Layer 7 of a small transformer language model trained on English Wikipedia (10 layers, counted from 0, width 64). Numbers have three digits each and are written without spaces.
In attention head 0, each number of a token's query or key is one row of weights dot the token's vector x plus its bias. A token spreads its attention over itself and the tokens before it by the softmax of 0.177 times query dot key.
The model reads these tokens: " He" " is" " a" " member" " of" " the" " research" " group" " E" "th" "ic" "s" " in" " A" "ction" " for" " Su" "st" "ain" "able" " De" "vel" "op" "ment" " " "s" "um" "mon" "ed" " by" " Je" "ff"

Query weights of the head. A number n stands for (n - 500) times 0.0019.
q0 (bias -0.013): 550593407555483631475446366275567538468579555259410373605542447618430633376416475508657465473584224340598474529405482587431490670444723437421451580481563661485393480476677373528366724761641555
q1 (bias 0.141): 302497344377409573688529642437752525549333478442536500524558739662530528387302716432365456511571604571364762417553528428416447281302383463577350464590536532509450464465396553334559438316815575
q2 (bias -0.010): 175517418517571523494462469423675461494514360621684669439558571608657468716458435576972520526484444603390496319333502481526506542270671379550604447439465583504525475325537570487523602447109439
q3 (bias 0.035): 325520476354695509587375575339770591488543600456417715642493643445423572198643460388672539501515630678532339564633526640616442503446428583267502440383555452589608522403496656602536473565416437
q4 (bias 0.032): 726777543473598281404410550758497539345350287491653622892546577731530666457497462446439504631387548475453433510751528518409452383473564441548319457454620424595483288453518451812111428509423532
q5 (bias -0.020): 843357616531462400277544343357259501587246503461612570543693712342613569281524535257501579278683688472455218515635439326573600478464420625502394545475607524432645542487493596679456501599418551
q6 (bias -0.124): 501400572600560571471502383382466435322635394238512378498378434564405570500730495572558672395581482489478763614613580634408543564497376624355524373567652522555480337361486553631349813306189570
q7 (bias 0.012): 416599516271324682438508563501437552449725434545593562647728490332453553605464460736541539686446481267448570455608600406381495610362501488403442767640386330573320498403470522628728498664526402
q8 (bias 0.031): 630490713548530597435673473274482571445729579753541699403670555368455562559465431574653541658286646540362332208590481566541347484435366468396273641595268566324367414351526609604676579406319504
q9 (bias 0.135): 588346573408384323607493743432349471493656651608639572346695412508552346586271644617643379480652617635346497564227620332479274500500536621435442450383484401453290498538557385740677495457350714
q10 (bias 0.095): 489515650448261565450533486558458553567611492509667556642285278312435412561616490561537213525437629357355337427727494481656670412519449499585462667351269595362528494325528393306597678471428644
q11 (bias -0.070): 365464344580364476572543625416489241527510431748524664556667343306601631392667511424529571585576343338520430569407427224279592637539558415519455708564406415633526590538768513421730578401419292
q12 (bias 0.164): 621495446369551528520483440728606322595671593424630467476498731456388446468360456525477417409414447582653490652277398669553458332460484603648519544603538414524423359399448448476595562492810594
q13 (bias 0.118): 444619577630545330519385429474455698387393527671601455463502500549560311618458309429417464521639431570566390562475467628484570368266631317435521420572502587426133473484440506654811457423564564
q14 (bias 0.160): 482684461321222531643582643415637608626476668591476738476494270551321419394553487442496156612413387443394659503446451461622653516471405281466301620601403653581558576575582498239442330332654642
q15 (bias -0.011): 733500421406587397529386592620549679450594613419559672422294368391705473562419202540360534522450746524645525386181492533502519692490595486382495626519552476467487482677706656582384468547328365
q16 (bias -0.037): 465407348507401545527526441596273343575430400358609444319459370569432356511509615513676598447472505332695584523633876462671358514399452485358533377588760453522512437614486423550332584456408534
q17 (bias -0.084): 646462327649581314305464682669519454251896324526473435580364422709510384489717544574495617321448625444499359502322563493645582498534425420380724459514394418464704255645579575387554432560497466
q18 (bias -0.091): 402515662594449477396408577513305538517621426480352469573358324559524765674367521537463518315640345571446503503826513574580491426515419348405572373426371520483561607659452650479251521237535582
q19 (bias 0.005): 598383564426342494693423451500552351535468545500266393346466456533609420501656605613471595524516507504541766522436433669449562709429483366555601499463687357450356637263213546523490539564486528
q20 (bias 0.026): 529516380392330502604538443522486505772675385256702649573447279395396478691311462561422476466502363711665520653417443417608561438282644577370522635423570341641592504465555344498489470384553376
q21 (bias -0.098): 443358377681616643473365656641413495510426426300260580740308219403459468609621459709633540442494587608541593673462404324469511339439527711554364432674264388434546386479525509619514563567482409
q22 (bias -0.048): 602457409469331582504453552358302627542393295539535559696366601323475611464442343326704638480391376613394683427697548587604659548465577549564468458544325503385551502625503466409545367519547464
q23 (bias -0.129): 247610385660708422410470502599347405552450580284549397492790313635597522504439514408616508344538557332582611549564725495340666559526492492388492459465515911494466201639532506369608433516503388
q24 (bias 0.105): 519526440530577587366602540787504438437483507430551728615584517597580302427274543313608488537359386761565345217547394534506423296509563614452659635500463271439306384646554441441315598528545667
q25 (bias 0.034): 431377450348570541309502363530485248609567451652358570459471584454514449473661588513439510546414595792237313477392603743575528632558563368450229524423598402478404458598534722446580564691597554
q26 (bias 0.088): 530577407367316409432380778715511424544784486431535515560641465267619623539478785420500333429561637539571604547750435255470570483349525440647630558507346504345480619481518591432518367519182497
q27 (bias 0.104): 590412559593595646286302410645441649594456305506424541651533775617669533444406581699582330525465368498238321491480486476536363468486610314448652545489306417545557575459449589577473295502265604
q28 (bias -0.099): 606416587282443343556580662314474367655516566552435642513656572656343499588255638507552679651591305579315604629341628391647650541530631470504499382456458592670508645415455488524383564512517338
q29 (bias -0.051): 240493492548441608427560322579277631463696409617538401449532348808481543420409857367424440639596626511517429395610376628318429411400525646442434499521547551421647748573525507496428421853540389
q30 (bias -0.141): 512594607429668478360406339463387530461558585604534386464385517500445395575416480317593650502426412415538636313488612364718691537699536558540544536439463720514528611309535562390418304582443378
q31 (bias -0.029): 440558495477484478372432524437560467409494445532550410440365581424399756728382317319359499326423546490474681806552687495475447299320526576575734573488677429310599563431726599576470548662495485

Key weights of the head. A number n stands for (n - 500) times 0.002.
k0 (bias -0.225): 618499628370516583572538282435532332516640481518600511485489396688572492560354575457570414374538599297462610452467411526400497318401604519419493479509456623723428262464453435502413554552666637
k1 (bias 0.447): 464472460571453570617329712519649632532388518552434481557508551334606450425465442462423438532582444556567492677397452453381499536562553585755483423018483485632553440524523406620520545403572397
k2 (bias -0.053): 408551607576468370311368653384567580487731424489566571521560744407560520628596612411651629457552348569354484616476489326417533545266429340402574667547378472371368668406270518432360542602541484
k3 (bias -0.070): 549308499284662320457461507432642745490505512464453655528523559623573463450739643518430392497398489505546571490738436492454546415456485429250376501557484328401493285691476645460489652375698474
k4 (bias -0.274): 544562473373562379497718485681591523408389381498364376663727560730593659474419594474329497715402478551535587642328593611348428378351326544440480452610608412583454432455671648704133650531382386
k5 (bias -0.220): 509378464529636444400712310473490487604250408497590596312575601792488587436490520419517574386483499672506314382583358466598409374409546421467494577733678537580483483742413471428538599485378557
k6 (bias -0.371): 468434677445480525274510273535441442491485584473380454593433537598335364551470572526396511450515513614420495569696450551485415477448467435184595383717571443654562471441444586341377666465423767
k7 (bias 0.059): 474586484456347381726453622465718556287664663605399459515557511321426604479539660659602346560486552432488519484522393375545537427410505484558317612446254627572484558418658624537685486413279480
k8 (bias 0.152): 593479769662461449448604705514461687323624519597407516397600564300426428576473419643545386632291592511442387404756409443518365478413362438581460732456445571463455547482396514591722567402407562
k9 (bias 0.259): 515421398755324469638561741516419458366604538484554446341592458393613565515441475580574524528387427518342578427508647445534476425497591456722727433140520529405503462475601417610583499324548473
k10 (bias 0.176): 378399624745273463578502467591242546454475386656551444482363545427519551511527523646574462555365476325653490572435581491556452513464424342653510688219583586466579509586572393483667293473565387
k11 (bias -0.383): 483461472426520444499433401414573501640484514618631541457539405366500511394553562500612598632629552499303443401432296472380607511444527429307407523908350674394448560418549642297681588511340514
k12 (bias 0.425): 558512406554434482644402606563430493485516484430410389606556445379518593547548315473532395484548620451690610515397482509555460513418553583789567469078526529465511418574520416644563385468556529
k13 (bias 0.308): 536510567741568541568507611446383657309547583640539415582587510479526548557604557352502451525418517570530258389385604552535365471513532599649457414412482460388259426286555322650554561313551624
k14 (bias 0.485): 502524533561393613722370682570484508597544508537487376482429456488667472460623425723543481603415429316592583571371394473442586573574446528736460583160466567533571344431526279480560417386600378
k15 (bias -0.204): 623575493353539282468552550501575690493627501343496667326481376541573529451632369643615621514463383428592608457540486411591450363527526578341509365803421377527387585340642571423414536683358549
k16 (bias -0.123): 396416395273402580518441514657480431548452537403357412402423716500518541590362500512416642276538386636440369579722484556542561437481575572292514524608656650519490458480590405403349521544540776
k17 (bias -0.322): 638384438283752607221375197506460440522538488499510483502471589549458534349526411615621614397345433562514586430573680645416435518516383492226463487745488491505425709508487674413482540561410648
k18 (bias -0.143): 459564648434591567310471430576436609618523490441609448540476597639348331470259646467620467434300569518335389630695597626547476594450444479333551513692493374607587549502575473480337494326556516
k19 (bias 0.218): 604482520617369574657442458634587328489662496437457513505350491434388438548652651439357564484602577561664566605520504333440602496641577505712580362346556352445472393467541386427496396418308478
k20 (bias -0.092): 648535295452424304649268552304525567580576586343458564455484364436503598788411604555578591392502532369637613634350459480606680363316511525400455544545517547480653540406627422550494525540532461
k21 (bias -0.366): 469465394504590574349504336520588553451429632552495518734412532395534189643511363500649559443466501537363541487462424614547473387517570349324508516933527449483514549545513646488431462589480578
k22 (bias -0.360): 395524420427493501347462506466586522554574448630557735510421599485392497502570577596570608317529431445406435678450419691624398401494400457523360406800401597508580473558348522519567555534529434
k23 (bias -0.231): 436642351415679584315483424390433425585433557700492373436396544558624572522451560421496526381487472418482375533626442448445449559493563448126614393805412566599439565579497570490414592563543606
k24 (bias 0.213): 645613571472591374499546571617413415392496483366448629553497485303766588386391540504604447624346591590515397598410494572492449424404533663702580536152597610431468411518463468696364443554608469
k25 (bias 0.293): 502446353518479443424526528658454507392767534382441571533540535504585557277462580561715464468591583490666271506567487450457600555440391441672407601374526146466509299597572469509775490603439444
k26 (bias 0.208): 434548427577401358567464589629578365573575403617626448635441519376481586587647535496567525514249371443553556583480364447496568382483541654632710543182343445529534623637675537355632346415409334
k27 (bias 0.293): 379646447708585566572520461541541437486651373416603563460629608628607476585478398559501523471363609572296393584388419579513497542442533456609291760131396272426396540526560476599392367458434530
k28 (bias -0.095): 662545247318500456507495646389753383573616563406524332386677495418516491615529688515628565475544604431329571589334767186563575569495414420595395471522382531616690511521521408326495638493573323
k29 (bias -0.172): 533584479292565649510578438335696511363454548429573531417413479671520395518305857446527505412423469564693294464650485620321457510425452544396536587632500486532391569438409769246507563673557480
k30 (bias -0.188): 587609457340582555290627461473619392537495540661569507461441426571463564496558569577408583308486454430601498426558641392701471630432409506387458533704275583512595651509440444330380452648480458
k31 (bias -0.073): 259506425515397383464569285603560574477485497290612539628585614435225509514422520421543514489591358498696584386648460544626507462309476655376644390582339422633502617414464463552463716532645455

The vector x that enters this layer's attention at each token. A number n stands for (n - 500) times 0.0059.
0 " He": 505468518080594539521485413416464527740541480462526526529469465579534523513598404434543589472475514525503478504480492504393433512455530490177504469682571454539427430476508560547431568547371855
1 " is": 554431314209631519397619458570500503502501538480531527485565433633452546460473447483534428567549513621422475514430500488514380366411451470287569591782570353580232516388588662519528469574421870
2 " a": 559494402252652525399396498545530566447538457639514565503610606602434415419388442526462291406613586537536374478530541333420588540575416482349530584816487406311263405572504578602426519642408844
3 " member": 333512609207686477524551394564534418564499532462423588429515588674529493380577529614588290607567545665520414452429497642505341460478458557058597453744493368609250447457333432418694530566500750
4 " of": 519596534291544471502375446413523397450500619404477541455478685562618491417401470300536281578530542641386565522564427585440411483512547513271550501826638439201382537530531603245581548688477832
5 " the": 440497426219528577469533462492517487486555440552427546543500486543503421497432492525547237505649558507505528443630517435426477614529565511435490424827459427458349466562375467361449577635390904
6 " research": 512555499174485596505511502475563477572351533649398530535445493769398492452464473553405478457500504650383572545391506693464473608432370434489550540939545396558137462447371474467557573586473768
7 " group": 318648504228660527532523345463524467545382562500377555485588652656421555439501541568590405611474590626546605437395453512420354484415399473354450472874390389543241495452420482437524584544586834
8 " E": 622594430244616612527327363361491573670383345593432531385576527551445563506508606562462428604533503515519562500370540387411534284425489482236618601828555508387506367519543388279526432706473794
9 "th": 606594355201485511471426498441579431607461561427435695461524204785455446535245668553464363541583622311493565427468466447575480594564381456358448489771616503724553534509386449464487692499319700
10 "ic": 649457468166419443541514367412503571612455449563477597376539572726335441461354718352380373552560419613443575637313309548481535687592490531427389581899390604564480356382465607399529572511633672
11 "s": 516542477156400518624590449450516420559421554423540528460560536605501518468420563543316330565545623494497615352598448587456596621436381368322449602848535503483396578445434555318354559557498827
12 " in": 534603494276470559456428382443427447410546449542520527508502618587588472464367448469543386638514424336570511485546513500503509493477536480371525622835536415546305437468501582271548412627435917
13 " A": 483500384211485629462261466495495509720576425616447469373538423658491438482445560605490390405559572453563527505454432434564636538569495507303459620853491445302453425570549406415476428705364805
14 "ction": 456472475125449660567535323619561422670496440521430506400382520673372390478527505654537355576522603537392503448453447579683565619423406514482471562901544527635415383491393432338555449421493764
15 " for": 519585564259469532526405464456388325495494624458497506546508495499440532383424430467475305693546504587541479443529413572534406503546588515446522502899459417515408609411501596305530417525472916
16 " Su": 498558387232611468523342411504508507697541413641534585589485433647355521400590551480379366452419404439672624524458548502504621383653434413308522471810310450325346591621620432356512502633447777
17 "st": 525596392205715488280373287778660520502452465478440633480235484600480398531602649615551413527472584368426700482451384438666378591529430337433704437902611451557497406547515529421675352552556462
18 "ain": 400552536120584528338548348559517343670619532524454501387437518506476594487400479585569376566439453649596626408553275532499295592657424524413593487921336531436362453406559525488484562542645713
19 "able": 363566526211567554431521500468524387513598529571522560463442635530374523467417528552448274448448583652400617406447465593453372649710341550444626443886351542337387616446514449395469477618431817
20 " De": 524535491211542489646449317401507474582383352555420421533536524584419493461468538594493350582434457451560758455524580436499683383616460547383664466839380452466315420613525563371534352693380799
21 "vel": 518641472153476556243446438508613485435462475512497497622428456483266410646485549624424420560335515374633496601461361543648390659720477557277660491732549527513344403441479628434575607672367717
22 "op": 559661530203650557541547667519518364549491508585502424496496463565215341523370571573321440474371775554539593461693334509467535509486468726376505512919284498547266494327551472411427548549545628
23 "ment": 533615698189506541506573475550648403525533415551336466418570584581422526569406537500361476609497548437433637500534373611464410594444309482448507516976436564546289499399434468351441601529383805
24 " ": 521700525306541476411580503405551480612465450739481553436538502550530567389561445581480380635508567337464584384487514475388601152498524453268497530867511469449352441415456496550377512486513845
25 "s": 512511450210508332569464448469474540606290535497577516526563479623591486440444452583557394525581578387520412446472397539415655516243467406328485676775540634413324431612477685440506720525383810
26 "um": 368776520189613339476621364404473673703489525477377491456475418604447449367387577531522375491620564442496356483584459460473494290386592645491420813759454447581376485493526554457634692450436646
27 "mon": 576600531142259612464436415485552499679432430454450568544551507632507742385297561623444350527394542649457476455556510523508208605517460555285464536932433605484414516302403525499685536496508672
28 "ed": 470527645153461551442449405452547404386459441625622621504537496600443495554342536586350419604450560648443453465462441610450398554514484537453427491842422590425320568347514507472558447624552832
29 " by": 473674578288499469449302439517422409427473466519501497482507549524507429365422452444607422603508524641464519486553516443443493517470577556486622519796420439472369453508480608339551440545408943
30 " Je": 448558201194463429465258454413560500629456478503490488603509481507527510466521592487563445466472458545480684512450585465472555529653596528404748503795353543439339443564487291341521589664387783
31 "ff": 539615405075574471597465538488578390523360436448543527507465354592428386524389683573605618419451582568458589500415477419624569490625601503574547314763365567647333581456347449389474458586478739

Token 30 " Je".
Which token does it look at most? 30 " Je"

Token 17 "st".
Which token does it look at most? 16 " Su"

Token 7 " group".
Which token does it look at most, and with what share of its attention? 2 " a", with about 60%

Token 13 " A".
Which two tokens does it look at most, in order? 12 " in", 13 " A"

Token 12 " in".
Which token does it look at most, and with what share of its attention? 12 " in", with about 30%

Token 31 "ff".
Which token does it look at most? 30 " Je"

Token 9 "th".
Which two tokens does it look at most, in order? 9 "th", 8 " E"

Token 5 " the".
Which token does it look at most? 2 " a"

Token 29 " by".
Which two tokens does it look at most, in order? 29 " by", 26 "um"

Token 6 " research".
Which token does it look at most? 5 " the"

Token 21 "vel".
Which token does it look at most, and with what share of its attention? 20 " De", with about 20%

Token 4 " of".
Which two tokens does it look at most, in order? 3 " member", 2 " a"

Token 19 "able".
Which token does it look at most, and with what share of its attention? 15 " for", with about 20%

Token 22 "op".
Which two tokens does it look at most, in order? 21 "vel", 20 " De"

Token 15 " for".
Which token does it look at most? 14 "ction"

Token 14 "ction".
Which token does it look at most, and with what share of its attention? 13 " A", with about 70%

Token 8 " E".
Which token does it look at most? 5 " the"

Token 25 "s".
Which token does it look at most? 24 " "

Token 18 "ain".
Which token does it look at most? 15 " for"

Token 20 " De".
Which token does it look at most, and with what share of its attention? 14 "ction", with about 10%